Layer 2 of a small transformer language model trained on English Wikipedia (8 layers, counted from 0, width 96).
In attention head 2, each number of a token's query is one row of weights dot the token's vector x plus its bias. The head spreads its attention over the tokens so far by the softmax of query dot key.

Query weights of the head. A number n stands for (n - 500) times 0.00094.
q0 (bias 0.133): 364 570 421 489 475 360 480 645 838 696 460 557 670 531 325 595 724 254 433 451 427 497 747 130 505 738 480 552 570 430 626 468 304 559 544 539 445 562 480 477 634 413 747 406 325 641 406 362 626 503 470 607 410 518 589 453 523 588 450 474 466 517 414 566 389 440 617 353 350 555 219 466 731 564 617 404 535 388 306 625 469 491 457 624 417 691 376 537 356 532 640 507 577 612 526 457
q1 (bias 0.029): 683 497 318 328 408 533 472 575 622 669 522 585 609 508 730 489 556 669 684 296 532 522 576 375 630 347 694 669 555 513 477 482 600 442 254 499 417 716 594 490 680 375 427 461 453 238 495 564 443 619 511 380 532 394 386 559 509 606 570 483 405 412 654 346 484 593 536 635 589 561 620 420 359 636 321 482 243 397 361 203 315 372 373 742 597 825 243 429 378 215 622 703 432 582 628 494
q2 (bias -0.172): 563 370 584 512 501 538 565 432 188 457 477 661 279 290 617 501 200 658 735 552 601 411 307 662 482 179 539 487 463 464 462 686 700 436 331 319 430 617 573 477 362 498 450 648 839 408 547 626 491 655 440 495 647 435 485 641 430 458 418 533 368 522 682 377 674 557 311 644 716 363 690 441 244 550 344 581 547 607 685 210 426 566 426 496 484 460 776 260 514 472 466 540 324 411 475 559
q3 (bias 0.184): 416 632 438 537 272 527 391 452 701 638 487 485 414 584 387 431 543 391 170 563 373 537 780 455 520 778 476 555 387 523 424 581 206 549 471 720 647 323 341 655 522 638 579 490 150 557 518 410 654 522 612 537 329 575 709 276 791 548 658 437 688 526 451 677 316 596 754 326 442 526 292 550 628 416 829 335 365 516 558 730 674 421 669 377 706 455 346 606 534 422 482 681 525 514 478 328
q4 (bias -0.152): 648 364 558 477 526 633 437 404 222 397 450 569 358 309 439 499 360 771 544 450 525 387 343 869 540 433 512 514 525 560 505 458 669 518 442 457 585 419 520 392 331 596 173 494 709 476 543 616 334 527 531 459 542 509 315 680 388 385 525 580 607 412 479 393 538 469 284 593 587 522 765 504 423 405 403 593 666 502 730 310 585 563 412 450 461 334 759 431 543 577 351 463 429 453 593 549
q5 (bias 0.081): 357 308 274 458 361 403 569 569 511 780 643 585 566 566 438 452 732 491 392 683 369 669 829 359 577 388 344 517 503 513 617 618 330 694 311 494 467 687 462 643 683 536 520 776 582 417 460 466 430 288 534 604 436 246 397 526 369 394 573 457 502 153 517 607 415 413 554 667 387 656 373 415 675 775 658 462 439 410 398 489 351 363 574 430 419 587 296 443 546 663 648 619 508 595 697 222
q6 (bias -0.061): 350 490 546 319 508 324 783 518 283 408 598 449 600 673 825 482 489 566 678 583 714 674 286 262 575 229 536 493 551 248 687 601 723 537 346 409 189 808 664 645 484 441 603 509 701 319 570 503 577 537 385 525 481 468 476 308 404 481 443 650 186 477 435 499 668 624 528 881 578 501 603 324 381 579 243 706 240 615 458 537 351 374 563 719 506 718 430 460 709 540 705 545 438 501 211 583
q7 (bias -0.133): 477 564 561 457 578 487 396 436 187 286 474 386 451 390 565 568 357 695 386 518 557 524 336 817 589 512 651 590 591 349 541 391 748 495 416 530 416 454 561 485 326 642 312 393 547 550 615 628 385 557 545 477 493 643 333 535 368 433 541 559 581 383 313 469 517 515 428 681 594 577 765 522 435 353 396 568 504 493 667 432 581 501 450 513 436 385 753 501 624 561 402 435 440 597 463 668
q8 (bias -0.174): 483 444 634 463 650 569 463 483 212 316 420 529 440 472 443 467 469 765 594 582 557 374 312 832 529 399 488 425 642 421 650 427 663 613 539 361 582 473 541 368 293 502 298 468 766 558 502 550 514 390 599 516 627 638 328 520 319 347 360 606 601 495 352 433 612 466 351 627 498 470 674 502 390 394 393 603 650 560 653 428 597 545 480 467 387 357 747 324 571 683 428 465 431 321 448 561
q9 (bias -0.188): 632 515 650 629 764 757 559 610 312 386 312 617 487 454 489 709 524 686 924 392 679 496 474 772 429 489 527 328 519 439 634 265 664 274 637 326 674 553 551 124 392 302 491 317 666 229 471 546 571 412 644 518 835 620 580 772 406 334 188 516 458 534 642 309 583 459 284 366 541 445 465 519 179 282 239 555 547 447 455 378 430 566 282 463 341 615 479 439 295 368 329 325 307 438 649 655
q10 (bias -0.160): 707 543 772 375 611 419 512 468 506 138 524 485 555 377 783 519 195 655 701 138 621 365 25 641 415 615 699 597 632 331 377 342 852 176 400 394 555 495 604 329 271 502 181 418 496 495 479 517 255 824 300 445 549 913 144 431 457 527 435 738 362 807 334 370 701 651 346 687 586 443 864 473 361 464 250 643 504 601 748 519 555 579 451 639 518 414 666 542 693 513 539 338 499 357 258 886
q11 (bias 0.161): 562 665 390 526 392 467 350 529 790 637 470 527 563 545 479 591 493 365 498 268 491 597 658 316 524 630 634 621 385 614 334 505 402 331 586 657 504 474 500 441 671 514 731 375 160 379 521 413 504 585 526 406 430 502 718 555 696 609 639 361 545 539 667 497 347 474 583 277 473 529 369 541 488 495 675 383 400 374 246 607 448 474 413 515 623 560 290 621 353 247 418 578 502 687 634 437
q12 (bias 0.185): 475 592 426 530 437 492 408 492 820 678 486 577 497 563 373 481 511 191 442 425 433 522 559 264 406 594 448 500 392 605 369 694 301 562 648 621 523 442 461 563 666 498 820 540 265 579 480 320 560 544 472 496 405 345 771 462 692 618 604 372 504 625 648 599 398 416 605 247 397 440 347 507 598 572 737 346 489 482 302 657 460 516 518 502 630 505 383 531 378 361 487 585 562 535 505 403
q13 (bias 0.155): 531 514 456 684 293 580 393 370 629 561 569 498 484 321 378 432 474 629 280 499 405 402 655 500 440 550 335 562 480 675 244 543 131 560 565 572 698 293 404 768 423 569 488 635 268 864 417 321 643 516 536 459 468 775 634 405 686 544 639 401 692 643 421 505 260 573 677 326 550 551 394 551 468 518 836 328 647 588 541 425 592 505 748 158 694 321 515 423 428 399 231 592 597 474 589 318
q14 (bias -0.148): 248 622 538 243 511 453 662 605 281 666 314 840 627 276 381 637 346 782 816 218 698 666 470 319 426 552 750 622 453 197 718 462 810 241 350 344 502 785 599 149 433 593 702 303 457 136 406 507 537 832 438 689 527 734 646 599 525 437 455 624 390 391 520 408 593 538 267 557 783 587 409 339 362 419 472 512 391 475 863 538 495 509 337 545 317 741 535 404 601 597 300 654 264 546 519 733
q15 (bias -0.145): 497 710 679 437 803 474 281 613 449 165 196 378 547 666 491 701 604 634 665 327 651 389 196 711 494 547 565 411 566 372 659 258 751 244 756 532 416 430 599 259 307 390 534 265 439 546 606 481 702 492 700 489 640 703 588 602 442 506 233 489 529 625 450 389 487 458 391 429 334 538 615 613 280 146 291 697 579 505 419 580 533 528 360 559 553 581 593 568 591 465 322 424 381 345 422 706
q16 (bias -0.065): 667 650 673 378 540 564 632 618 718 395 356 590 585 604 615 511 532 501 923 279 676 454 467 344 451 561 667 454 546 550 633 387 653 163 551 456 624 607 511 299 417 236 395 370 396 233 373 522 751 632 439 538 661 598 580 327 706 585 280 689 315 854 527 369 768 742 454 387 493 373 359 455 308 340 222 631 366 544 555 654 484 447 427 703 686 791 339 564 440 377 606 538 398 205 273 667
q17 (bias 0.124): 535 593 471 505 445 466 572 579 886 648 545 561 594 528 414 480 601 217 589 317 457 504 585 172 389 692 549 454 483 620 426 506 311 438 575 496 598 516 486 381 670 436 686 485 324 491 361 427 462 541 377 487 455 499 613 446 600 586 583 468 433 661 561 570 507 505 588 277 428 448 253 493 643 660 575 361 501 460 350 648 479 557 472 616 466 589 267 577 327 426 643 471 594 450 489 456
q18 (bias -0.166): 624 468 624 560 628 685 401 405 213 362 396 543 315 413 452 549 264 669 640 365 585 453 452 896 417 446 552 352 376 487 437 401 695 278 527 447 597 377 506 283 497 608 422 384 575 251 505 613 451 582 597 519 614 578 496 722 539 461 398 502 570 446 705 436 593 428 291 451 616 447 627 604 297 337 437 500 495 536 754 375 579 645 430 376 400 299 697 475 533 430 284 428 375 397 606 639
q19 (bias 0.099): 645 249 335 484 364 588 687 348 528 719 785 377 527 281 522 388 509 347 307 661 271 641 712 423 534 456 428 609 463 669 452 626 367 805 333 489 571 466 406 661 604 499 234 604 615 516 441 605 323 465 377 343 425 217 492 574 417 503 639 446 567 317 473 538 437 423 480 404 640 634 579 479 674 728 522 359 667 436 486 326 436 511 468 518 606 433 612 488 388 528 496 442 619 626 760 200
q20 (bias -0.139): 497 695 641 514 569 415 482 551 270 401 365 614 489 424 654 729 196 588 677 431 687 512 334 563 535 530 776 632 553 194 534 524 793 334 454 412 352 634 640 302 325 506 654 291 538 383 553 571 596 808 441 590 583 768 538 502 524 478 370 582 280 624 558 373 631 655 400 658 666 422 524 374 228 313 343 570 345 486 550 448 496 506 372 608 366 571 627 434 544 335 481 434 344 679 353 815
q21 (bias -0.120): 499 341 504 494 609 602 579 441 277 371 478 408 454 460 572 548 371 561 607 684 599 591 387 689 575 381 402 489 498 449 673 523 688 416 505 464 336 562 492 506 461 415 253 479 657 334 555 548 554 314 432 508 507 342 534 669 441 388 389 584 441 334 492 376 522 434 302 610 573 594 700 406 365 324 310 723 548 487 591 397 424 463 427 566 638 618 632 536 590 479 294 488 392 471 687 532
q22 (bias -0.127): 470 523 587 381 629 519 434 467 333 397 312 506 454 404 440 631 309 582 639 289 643 513 414 619 405 451 607 530 361 396 623 379 788 190 496 498 428 412 479 311 480 607 579 259 461 253 533 610 578 693 528 539 579 585 706 669 556 573 368 491 529 413 617 419 552 419 297 463 686 528 609 554 371 227 388 590 441 497 789 524 581 571 391 462 460 516 728 555 609 468 233 421 378 401 572 680
q23 (bias 0.146): 470 527 491 462 431 440 606 536 868 594 496 488 526 611 415 502 633 209 540 393 470 609 648 189 370 637 449 447 389 577 491 520 260 395 609 570 582 458 394 456 655 457 714 481 259 412 382 392 634 518 478 510 417 432 787 395 690 575 475 465 492 648 575 569 458 492 589 220 408 429 231 542 630 519 617 412 423 530 362 816 526 507 506 474 607 565 289 650 458 441 563 517 591 394 483 347
q24 (bias 0.144): 519 592 455 705 456 419 376 550 812 551 622 473 515 569 462 548 524 173 347 494 380 496 706 359 408 686 457 457 438 474 243 537 225 435 546 601 502 444 481 631 709 510 685 578 231 633 467 345 430 543 482 525 440 620 496 423 620 580 582 456 442 590 593 623 461 491 677 356 330 405 276 536 660 610 724 307 438 459 265 617 487 570 624 389 411 361 330 605 422 428 621 392 606 657 464 508
q25 (bias -0.101): 446 619 583 340 500 509 501 375 289 390 375 462 454 380 601 453 316 716 565 366 629 562 389 600 542 484 715 620 470 378 557 389 761 350 349 577 388 425 511 456 406 621 400 239 442 333 545 621 561 737 549 483 438 624 633 450 558 534 548 538 639 453 379 437 513 569 434 581 745 538 682 514 365 287 400 580 320 500 784 525 643 467 438 540 617 570 711 544 628 390 322 607 403 501 468 602
q26 (bias -0.131): 514 539 707 566 717 492 667 396 277 307 546 439 402 362 558 467 301 465 706 556 534 424 164 621 326 499 496 377 560 439 395 492 627 483 615 362 559 374 496 338 346 621 484 470 671 552 503 467 431 651 448 557 554 525 603 551 432 404 377 546 446 647 602 489 660 472 327 398 436 349 626 550 405 474 394 520 627 607 759 538 495 691 460 445 453 331 715 461 497 567 387 229 501 314 352 699
q27 (bias 0.092): 521 535 315 657 437 432 290 427 409 622 602 325 409 466 499 544 432 489 129 461 328 594 731 565 543 600 588 562 293 491 229 474 443 489 293 702 410 382 429 641 710 838 537 504 284 395 646 550 298 569 635 476 385 482 430 605 508 587 716 338 645 118 627 632 308 454 640 487 536 595 562 683 654 494 735 226 346 367 549 392 508 560 518 350 364 273 457 639 558 416 460 441 544 864 718 425
q28 (bias -0.079): 511 615 454 393 592 631 440 561 381 589 321 626 591 288 427 712 302 703 740 229 660 571 321 483 514 487 642 713 436 515 496 405 780 228 648 411 485 552 632 140 482 463 600 212 417 324 525 469 432 600 477 397 539 579 699 912 462 583 526 388 496 372 590 305 372 325 189 331 764 706 641 469 275 334 482 622 729 378 503 328 359 558 292 547 428 641 689 410 366 386 105 521 424 670 840 542
q29 (bias -0.098): 583 536 713 535 402 609 577 338 116 325 513 558 363 320 610 266 154 854 566 596 673 414 265 745 436 287 635 502 445 442 409 638 589 656 333 448 635 421 568 677 139 627 443 571 676 519 513 515 598 773 602 456 597 751 549 177 578 358 643 677 585 729 380 470 593 774 577 722 716 326 679 499 200 472 474 439 336 803 851 448 652 511 642 263 682 283 646 346 640 434 442 659 383 299 139 603
q30 (bias 0.141): 494 712 316 721 388 398 322 499 422 607 650 392 497 499 583 565 565 556 124 619 358 509 582 534 618 543 562 603 519 578 174 471 320 743 620 614 451 387 606 603 506 652 637 466 376 823 621 438 292 432 573 364 402 599 271 506 476 557 832 283 602 399 426 521 310 537 732 557 486 571 463 545 624 628 746 304 488 390 178 386 426 488 597 409 333 257 485 418 367 432 532 511 665 962 563 380
q31 (bias -0.116): 462 648 660 304 595 466 498 494 414 373 435 523 362 504 456 344 396 604 554 298 560 409 302 572 391 583 718 446 502 485 525 279 735 338 452 554 550 305 393 223 461 793 577 236 407 351 456 582 424 824 621 618 417 587 482 415 593 534 449 550 640 516 502 551 700 532 391 433 570 355 523 613 599 358 435 493 394 508 872 720 713 615 409 480 421 339 695 606 694 621 471 515 488 265 308 711

Each question shows a short text with each token's key, already scaled and adjusted for position as the last token sees it. A number n stands for (n - 500) times 0.0038.

Then comes the last token's vector x. A number n stands for (n - 500) times 0.02.

0 " L": 168 372 859 144 786 83 851 775 860 867 924 155 170 147 854 896 956 249 833 108 899 767 840 242 169 807 887 64 695 830 87 854
1 "/": 174 418 861 146 789 85 844 797 855 858 920 165 168 144 868 891 943 234 830 116 917 764 840 213 164 833 870 83 711 822 105 855
2 "4": 154 370 861 137 808 80 846 808 860 846 928 148 159 142 849 892 911 218 835 141 889 789 850 207 150 834 887 85 724 811 101 862
3 "0": 159 392 862 139 804 87 855 803 859 847 925 153 163 139 855 886 917 219 829 139 896 785 844 205 152 829 875 79 718 816 101 850
4 " gun": 155 391 872 138 803 98 864 804 872 863 921 140 144 140 863 894 929 202 835 120 910 783 838 200 149 822 877 73 701 832 94 845
5 "s": 157 351 867 143 805 86 831 795 869 860 918 145 158 142 850 890 922 224 847 128 900 771 840 213 167 809 894 87 697 821 98 857
6 ";": 168 392 853 159 783 86 835 773 835 843 922 176 183 155 852 866 937 263 830 142 889 756 839 250 178 820 881 98 692 824 99 865
7 " ": 156 373 867 139 805 89 855 798 865 845 928 143 157 139 841 874 920 224 828 137 897 775 830 207 157 814 886 81 696 828 105 862
8 "1": 164 368 855 145 799 91 866 807 858 845 929 143 152 137 858 889 925 213 826 127 899 790 849 211 154 836 874 83 709 811 94 861
x: 529 523 569 503 436 473 499 490 526 491 496 535 496 528 496 479 479 469 499 502 506 500 525 486 488 479 510 493 523 491 493 534 449 502 529 516 482 506 501 539 527 519 531 500 517 535 471 476 560 530 504 511 502 513 521 42 541 486 511 576 481 577 451 523 512 499 581 488 490 418 479 482 480 532 527 503 497 692 450 543 553 463 497 507 538 488 483 459 495 461 558 518 502 458 184 445
Which token does the last token look at most? 6 ";"

0 " city": 166 383 865 140 788 89 852 776 862 866 922 153 168 151 858 895 952 243 834 110 900 768 840 235 167 806 884 63 698 832 88 848
1 " council": 143 379 887 132 817 91 840 802 876 861 935 132 149 162 868 883 921 213 848 130 906 776 844 197 153 821 894 71 708 842 93 855
2 " every": 187 380 855 145 772 116 865 758 851 842 898 153 183 147 844 879 926 256 808 124 879 758 819 238 173 781 873 69 683 806 99 833
3 " four": 174 378 862 139 782 114 879 769 856 839 905 146 177 139 845 878 910 240 816 133 879 772 824 229 165 791 881 73 691 813 100 844
4 " years": 162 365 867 143 799 99 840 793 862 847 921 142 158 166 851 878 911 221 831 138 889 771 838 211 165 813 882 88 690 825 97 845
5 " on": 187 374 859 149 769 104 862 761 837 836 905 155 189 157 839 869 920 257 808 141 885 754 819 244 181 782 883 78 681 817 103 833
6 " the": 187 369 846 148 776 109 866 767 849 836 917 148 179 140 845 871 932 264 805 132 876 753 815 242 174 779 878 67 672 811 95 848
7 " first": 157 362 873 150 785 117 877 767 850 841 906 139 169 156 845 860 919 233 825 137 880 774 824 228 170 791 885 83 674 836 92 837
8 " Sunday": 158 360 868 146 797 92 862 800 865 839 932 136 164 162 852 886 910 217 821 125 896 767 830 210 161 818 884 76 696 840 102 849
x: 494 491 596 484 509 499 508 472 488 493 505 498 508 533 478 461 468 472 481 531 486 492 511 478 534 515 491 487 480 474 482 485 435 499 533 516 455 488 494 535 517 516 547 513 500 512 533 475 554 484 470 474 494 517 527 61 528 512 469 596 502 557 460 550 520 490 575 506 493 465 505 499 517 520 526 489 481 680 459 540 570 480 473 537 541 508 475 516 491 470 545 523 562 485 142 469
Which token does the last token look at most, and with what share of its attention? 6 " the", with about 50%

0 "bert": 161 369 867 134 795 74 847 785 868 878 930 149 160 140 861 908 961 241 845 102 908 775 848 233 162 813 894 58 703 830 82 860
1 " (": 163 395 862 142 796 86 844 788 858 862 929 156 161 139 864 878 946 245 834 128 904 764 840 223 162 825 884 78 703 830 96 868
2 "Note": 159 387 867 141 801 83 851 807 864 857 942 150 156 156 873 899 928 221 837 109 910 767 845 205 160 837 889 84 713 837 101 860
3 ":": 189 367 837 168 772 89 831 766 836 837 913 180 194 154 861 879 944 271 820 131 885 753 844 265 179 821 878 88 696 811 92 873
4 " \"": 170 384 856 149 786 90 844 775 854 855 918 157 173 147 843 880 944 246 822 127 891 761 827 234 168 808 884 74 686 825 98 857
5 "S": 156 356 854 151 805 78 838 808 868 848 926 153 169 154 845 894 914 220 836 125 894 772 839 213 159 830 883 80 703 835 103 857
6 "MS": 149 338 863 152 807 77 838 806 869 850 923 144 160 159 852 894 922 206 843 124 895 783 847 217 151 839 888 76 704 839 91 866
7 "\"": 161 353 855 153 796 77 841 799 855 843 932 156 165 160 853 882 930 240 827 135 892 758 836 230 165 833 887 81 704 836 110 869
8 " stand": 160 374 872 145 795 112 881 796 862 847 917 134 151 150 862 873 925 211 819 130 901 768 826 208 157 814 879 79 680 850 102 849
x: 507 512 609 511 498 492 482 500 493 480 511 509 505 560 483 490 487 468 477 545 468 498 554 501 495 534 445 481 506 467 506 495 447 486 583 543 495 465 505 515 507 493 493 494 462 540 492 444 538 491 470 509 490 490 480 70 545 513 476 603 521 562 464 533 485 493 581 460 476 450 483 486 496 522 525 495 506 675 469 555 531 489 534 517 575 480 491 502 521 493 536 521 520 467 168 493
Which two tokens does the last token look at most, in order? 3 ":", 4 " \""

0 "\n": 177 382 847 156 771 90 852 762 843 853 921 169 185 163 841 881 950 265 820 119 888 754 823 255 186 794 878 75 683 828 101 844
1 "-": 170 398 852 154 786 86 847 789 843 846 926 170 177 139 848 887 941 242 826 114 904 760 836 226 177 818 875 92 690 817 105 862
2 " S": 164 391 851 157 790 94 844 786 853 845 914 164 178 151 832 878 919 236 823 136 887 765 823 228 171 812 874 91 691 819 107 846
3 "our": 163 361 866 143 793 99 857 790 857 848 918 149 166 146 856 885 910 223 835 119 895 763 841 214 171 802 889 94 690 825 104 859
4 "ense": 166 375 867 155 784 93 871 788 849 846 915 156 173 155 868 886 924 222 826 119 906 771 842 225 165 828 879 83 705 830 100 852
5 "\n": 169 379 846 153 777 91 859 770 842 835 935 158 179 163 827 861 934 263 811 141 880 748 809 242 189 792 885 83 667 834 110 852
6 "\n": 170 374 843 157 774 93 861 768 839 829 934 159 183 167 823 858 931 264 807 142 876 744 804 244 193 790 884 86 662 836 114 851
7 "-": 167 384 849 161 781 79 863 790 843 836 931 165 180 143 837 883 946 243 818 108 905 751 826 229 181 820 876 87 673 836 108 869
8 " Series": 173 319 857 174 782 90 846 776 849 823 918 147 186 190 848 871 917 232 821 127 881 758 830 241 181 817 888 84 682 850 98 859
x: 488 489 580 473 499 510 533 472 524 480 508 471 513 537 505 487 517 477 488 528 482 517 487 470 483 502 471 469 490 493 487 485 450 498 559 526 499 492 518 498 507 511 533 499 512 554 489 486 492 477 503 498 518 523 511 58 526 477 523 584 497 549 461 517 513 471 575 496 477 468 477 483 493 537 523 529 487 657 421 590 557 483 461 516 564 511 456 511 502 477 550 494 574 494 135 502
Which token does the last token look at most? 6 "\n"

0 "\n": 177 382 847 156 771 90 852 762 843 853 921 169 185 163 841 881 950 265 820 119 888 754 823 255 186 794 878 75 683 828 101 844
1 "-": 170 398 852 154 786 86 847 789 843 846 926 170 177 139 848 887 941 242 826 114 904 760 836 226 177 818 875 92 690 817 105 862
2 " Vi": 165 368 853 158 797 92 839 798 853 855 911 159 170 159 845 887 921 221 833 135 896 775 839 229 167 827 875 91 700 830 104 854
3 "la": 166 352 846 156 787 85 846 803 853 853 915 155 162 152 848 900 919 217 832 118 902 777 843 224 172 828 884 97 698 817 104 852
4 "ver": 150 361 866 142 799 83 847 806 855 852 934 152 158 155 845 884 906 217 841 130 904 766 837 207 177 812 888 103 693 826 111 847
5 "d": 157 362 866 145 794 98 875 793 857 849 923 138 154 139 847 881 924 218 830 126 902 772 833 220 168 809 889 90 684 822 98 851
6 "ense": 163 375 869 153 786 90 876 793 852 847 921 152 168 151 870 888 929 220 827 116 910 772 843 222 161 833 882 79 704 834 97 856
7 "\n": 166 376 849 152 778 88 863 773 845 835 939 154 177 162 830 863 937 260 813 137 882 748 810 240 187 795 889 80 667 839 108 856
8 "\n": 167 372 846 155 776 88 866 772 842 831 939 155 179 165 826 861 936 261 809 137 881 745 806 242 190 794 887 81 661 843 111 856
x: 496 539 580 505 492 504 496 515 533 477 484 517 497 513 486 495 498 489 486 496 510 478 513 500 490 521 521 489 496 482 501 504 463 487 539 553 504 472 491 501 530 512 508 471 439 520 480 494 533 518 509 514 489 497 541 22 601 486 530 574 513 555 460 490 480 503 561 476 501 486 483 500 492 503 524 508 482 668 461 532 542 471 496 500 549 506 469 517 514 483 498 515 493 492 144 501
Which token does the last token look at most, and with what share of its attention? 8 "\n", with about 60%

0 "-": 167 387 863 139 789 81 852 781 859 871 930 158 168 136 861 901 961 247 838 105 907 771 845 235 167 811 888 66 701 823 86 858
1 "a": 155 360 866 143 801 84 832 792 865 867 913 148 163 137 858 900 934 224 850 124 897 783 854 225 158 823 896 80 705 819 84 866
2 "way": 143 374 884 136 811 85 851 799 866 861 927 141 154 151 866 888 930 212 845 133 905 782 846 205 151 820 894 74 713 836 91 850
3 " system": 152 359 876 139 813 83 829 809 876 866 929 137 149 162 872 894 916 208 854 120 906 774 850 197 155 825 895 83 714 837 96 860
4 ",": 165 372 851 148 786 87 831 784 849 854 920 163 175 146 845 882 925 253 833 131 887 758 835 234 176 808 886 93 697 815 106 860
5 " the": 185 367 849 147 782 107 857 770 852 845 916 150 177 136 855 877 931 258 813 129 879 759 822 238 168 784 880 68 688 807 92 849
6 " first": 155 358 872 147 790 107 871 770 853 851 912 141 167 149 854 870 929 233 833 131 884 780 832 229 164 797 889 76 688 832 85 843
7 " two": 170 367 865 141 782 106 882 767 857 842 911 143 178 142 849 878 916 242 819 129 880 770 823 231 164 793 888 67 690 824 96 848
8 " best": 157 364 879 135 791 108 887 781 861 850 918 133 160 136 856 874 921 225 828 125 895 772 828 213 163 793 894 76 682 827 95 848
x: 506 496 601 505 509 502 490 489 523 467 501 507 524 538 477 485 499 464 487 526 484 498 511 544 508 513 474 474 490 482 521 523 453 520 539 517 485 465 496 552 529 480 515 483 492 526 487 443 547 479 486 548 493 517 540 62 515 516 501 582 543 547 461 537 475 493 564 480 482 474 469 483 483 520 533 451 500 674 463 569 532 490 529 502 537 500 472 466 533 448 504 509 551 467 134 519
Which two tokens does the last token look at most, in order? 5 " the", 7 " two"

0 " gun": 171 391 860 141 786 93 846 775 860 872 915 161 168 146 859 898 950 243 835 110 901 772 839 236 166 803 879 68 704 820 91 842
1 "ner": 157 365 870 134 803 84 832 795 863 870 926 146 149 142 852 894 930 220 848 135 904 784 844 215 164 808 895 84 710 806 94 848
2 "y": 145 379 877 135 813 88 838 805 867 865 920 148 156 135 859 892 916 210 854 131 903 781 851 203 156 816 892 93 704 823 94 856
3 " training": 164 353 866 136 799 103 845 791 870 868 910 139 153 145 869 890 915 217 841 123 899 781 840 212 158 805 888 77 708 821 95 846
4 " ship": 144 380 881 143 813 89 825 789 866 865 924 144 155 165 855 886 928 210 850 134 898 783 843 208 157 809 893 78 704 839 86 844
5 ",": 166 368 850 147 786 87 833 784 849 854 920 162 172 146 843 882 926 252 832 134 887 761 835 236 175 808 887 92 694 816 104 859
6 " a": 176 383 856 146 775 112 871 760 853 855 894 146 174 134 840 877 934 244 816 133 879 772 817 235 162 784 882 66 678 813 92 834
7 " role": 176 395 860 150 781 112 871 787 850 850 909 156 159 150 864 882 926 222 826 123 901 771 837 221 171 819 870 96 694 821 105 846
8 " she": 168 358 857 145 786 86 854 777 859 858 909 147 168 160 838 884 928 235 823 132 885 770 824 226 168 799 887 70 679 842 97 831
x: 519 510 559 469 495 507 496 517 532 491 518 512 518 530 512 465 481 496 456 483 495 491 501 506 533 514 502 465 533 503 512 533 475 481 552 544 493 486 507 491 503 495 509 502 488 498 478 430 555 494 478 528 489 469 502 38 525 513 524 568 531 537 412 510 498 499 518 468 497 476 519 500 502 546 536 493 522 639 477 562 481 507 512 511 553 472 493 473 484 489 529 513 540 491 98 546
Which token does the last token look at most? 8 " she"

0 "ig": 162 385 866 134 794 77 848 785 866 880 929 153 160 140 862 910 963 239 844 103 909 776 849 231 160 815 890 62 707 825 83 854
1 "as": 154 357 871 134 811 74 824 806 873 870 929 147 156 137 863 905 927 222 853 120 906 777 853 207 157 826 904 83 716 819 95 871
2 "\n": 161 391 858 137 793 87 852 785 855 854 940 152 164 146 847 877 937 249 828 136 891 765 828 225 172 804 892 79 691 826 100 858
3 "-": 160 399 861 143 796 77 852 800 855 858 936 161 165 126 857 896 950 234 837 109 914 769 845 216 165 828 884 82 699 823 96 872
4 " Le": 166 351 857 144 796 77 841 795 860 859 929 149 168 138 854 896 929 231 840 119 902 772 850 225 169 817 900 83 703 821 92 874
5 "ir": 152 373 871 131 801 84 867 803 867 864 932 142 149 130 850 899 933 217 842 113 909 774 841 207 162 813 889 79 694 819 98 858
6 "ia": 160 359 861 151 799 80 844 800 865 858 920 147 161 152 863 897 936 218 837 122 905 779 847 222 157 835 890 75 703 835 90 863
7 " ": 157 375 866 139 803 87 861 796 865 847 932 143 158 138 841 877 928 228 827 133 898 773 830 211 157 817 887 76 693 830 102 864
8 "FA": 151 378 874 149 805 88 865 799 865 848 928 136 159 159 860 878 929 209 833 129 904 782 839 209 152 834 881 69 696 848 88 850
x: 496 490 601 515 482 493 515 469 509 496 497 482 510 549 521 498 514 479 500 526 522 490 482 466 524 496 503 480 516 485 457 490 421 494 518 510 464 490 507 504 504 536 541 500 520 529 509 442 556 487 500 511 489 528 550 35 501 491 506 585 504 562 441 539 517 507 560 489 467 469 510 491 499 529 526 515 483 699 456 558 509 500 501 500 518 494 454 504 491 471 530 490 553 479 167 497
Which token does the last token look at most? 2 "\n"

0 " De": 172 372 857 142 784 81 848 776 860 871 923 158 172 144 856 901 956 251 835 104 902 768 840 242 170 805 887 64 698 825 89 854
1 "ck": 150 386 879 134 808 92 861 802 869 861 925 138 146 144 862 890 919 201 840 136 905 787 843 198 149 824 886 80 707 830 91 843
2 ":": 183 370 844 161 778 85 830 770 841 845 916 177 190 153 864 883 945 267 827 129 888 757 847 259 175 822 883 85 702 813 91 873
3 " ": 160 377 864 140 802 91 851 792 862 849 925 149 161 139 844 878 923 229 829 134 894 775 833 214 158 813 883 81 701 822 102 860
4 "4": 154 365 860 137 806 77 852 807 860 846 931 147 159 141 849 893 914 219 833 139 890 789 850 209 151 834 889 82 720 813 99 863
5 "0": 160 389 859 141 802 86 858 802 858 846 926 153 164 140 852 886 918 221 827 139 895 785 842 209 153 829 875 78 714 818 101 850
6 " to": 169 317 864 139 794 73 811 773 859 860 919 145 182 163 835 882 915 255 835 133 887 756 828 232 180 774 913 71 693 819 102 848
7 " ": 157 374 865 141 803 90 853 795 863 845 928 145 160 141 840 874 921 227 827 136 894 772 829 211 159 813 885 82 695 827 106 863
8 "8": 150 388 863 138 803 79 866 809 856 846 936 147 152 139 845 889 929 215 829 137 898 789 845 207 151 839 878 79 715 818 102 857
x: 503 541 554 484 456 493 513 498 522 493 494 536 507 511 492 468 483 451 498 514 513 490 534 477 479 480 510 481 517 488 507 532 436 492 508 512 512 511 522 547 525 498 515 512 511 526 479 459 570 531 487 520 506 500 520 28 526 483 534 580 489 572 442 515 522 524 578 491 512 422 482 468 512 530 540 505 497 692 480 540 536 464 483 503 538 499 479 471 483 466 520 511 507 463 174 475
Which two tokens does the last token look at most, in order? 2 ":", 0 " De"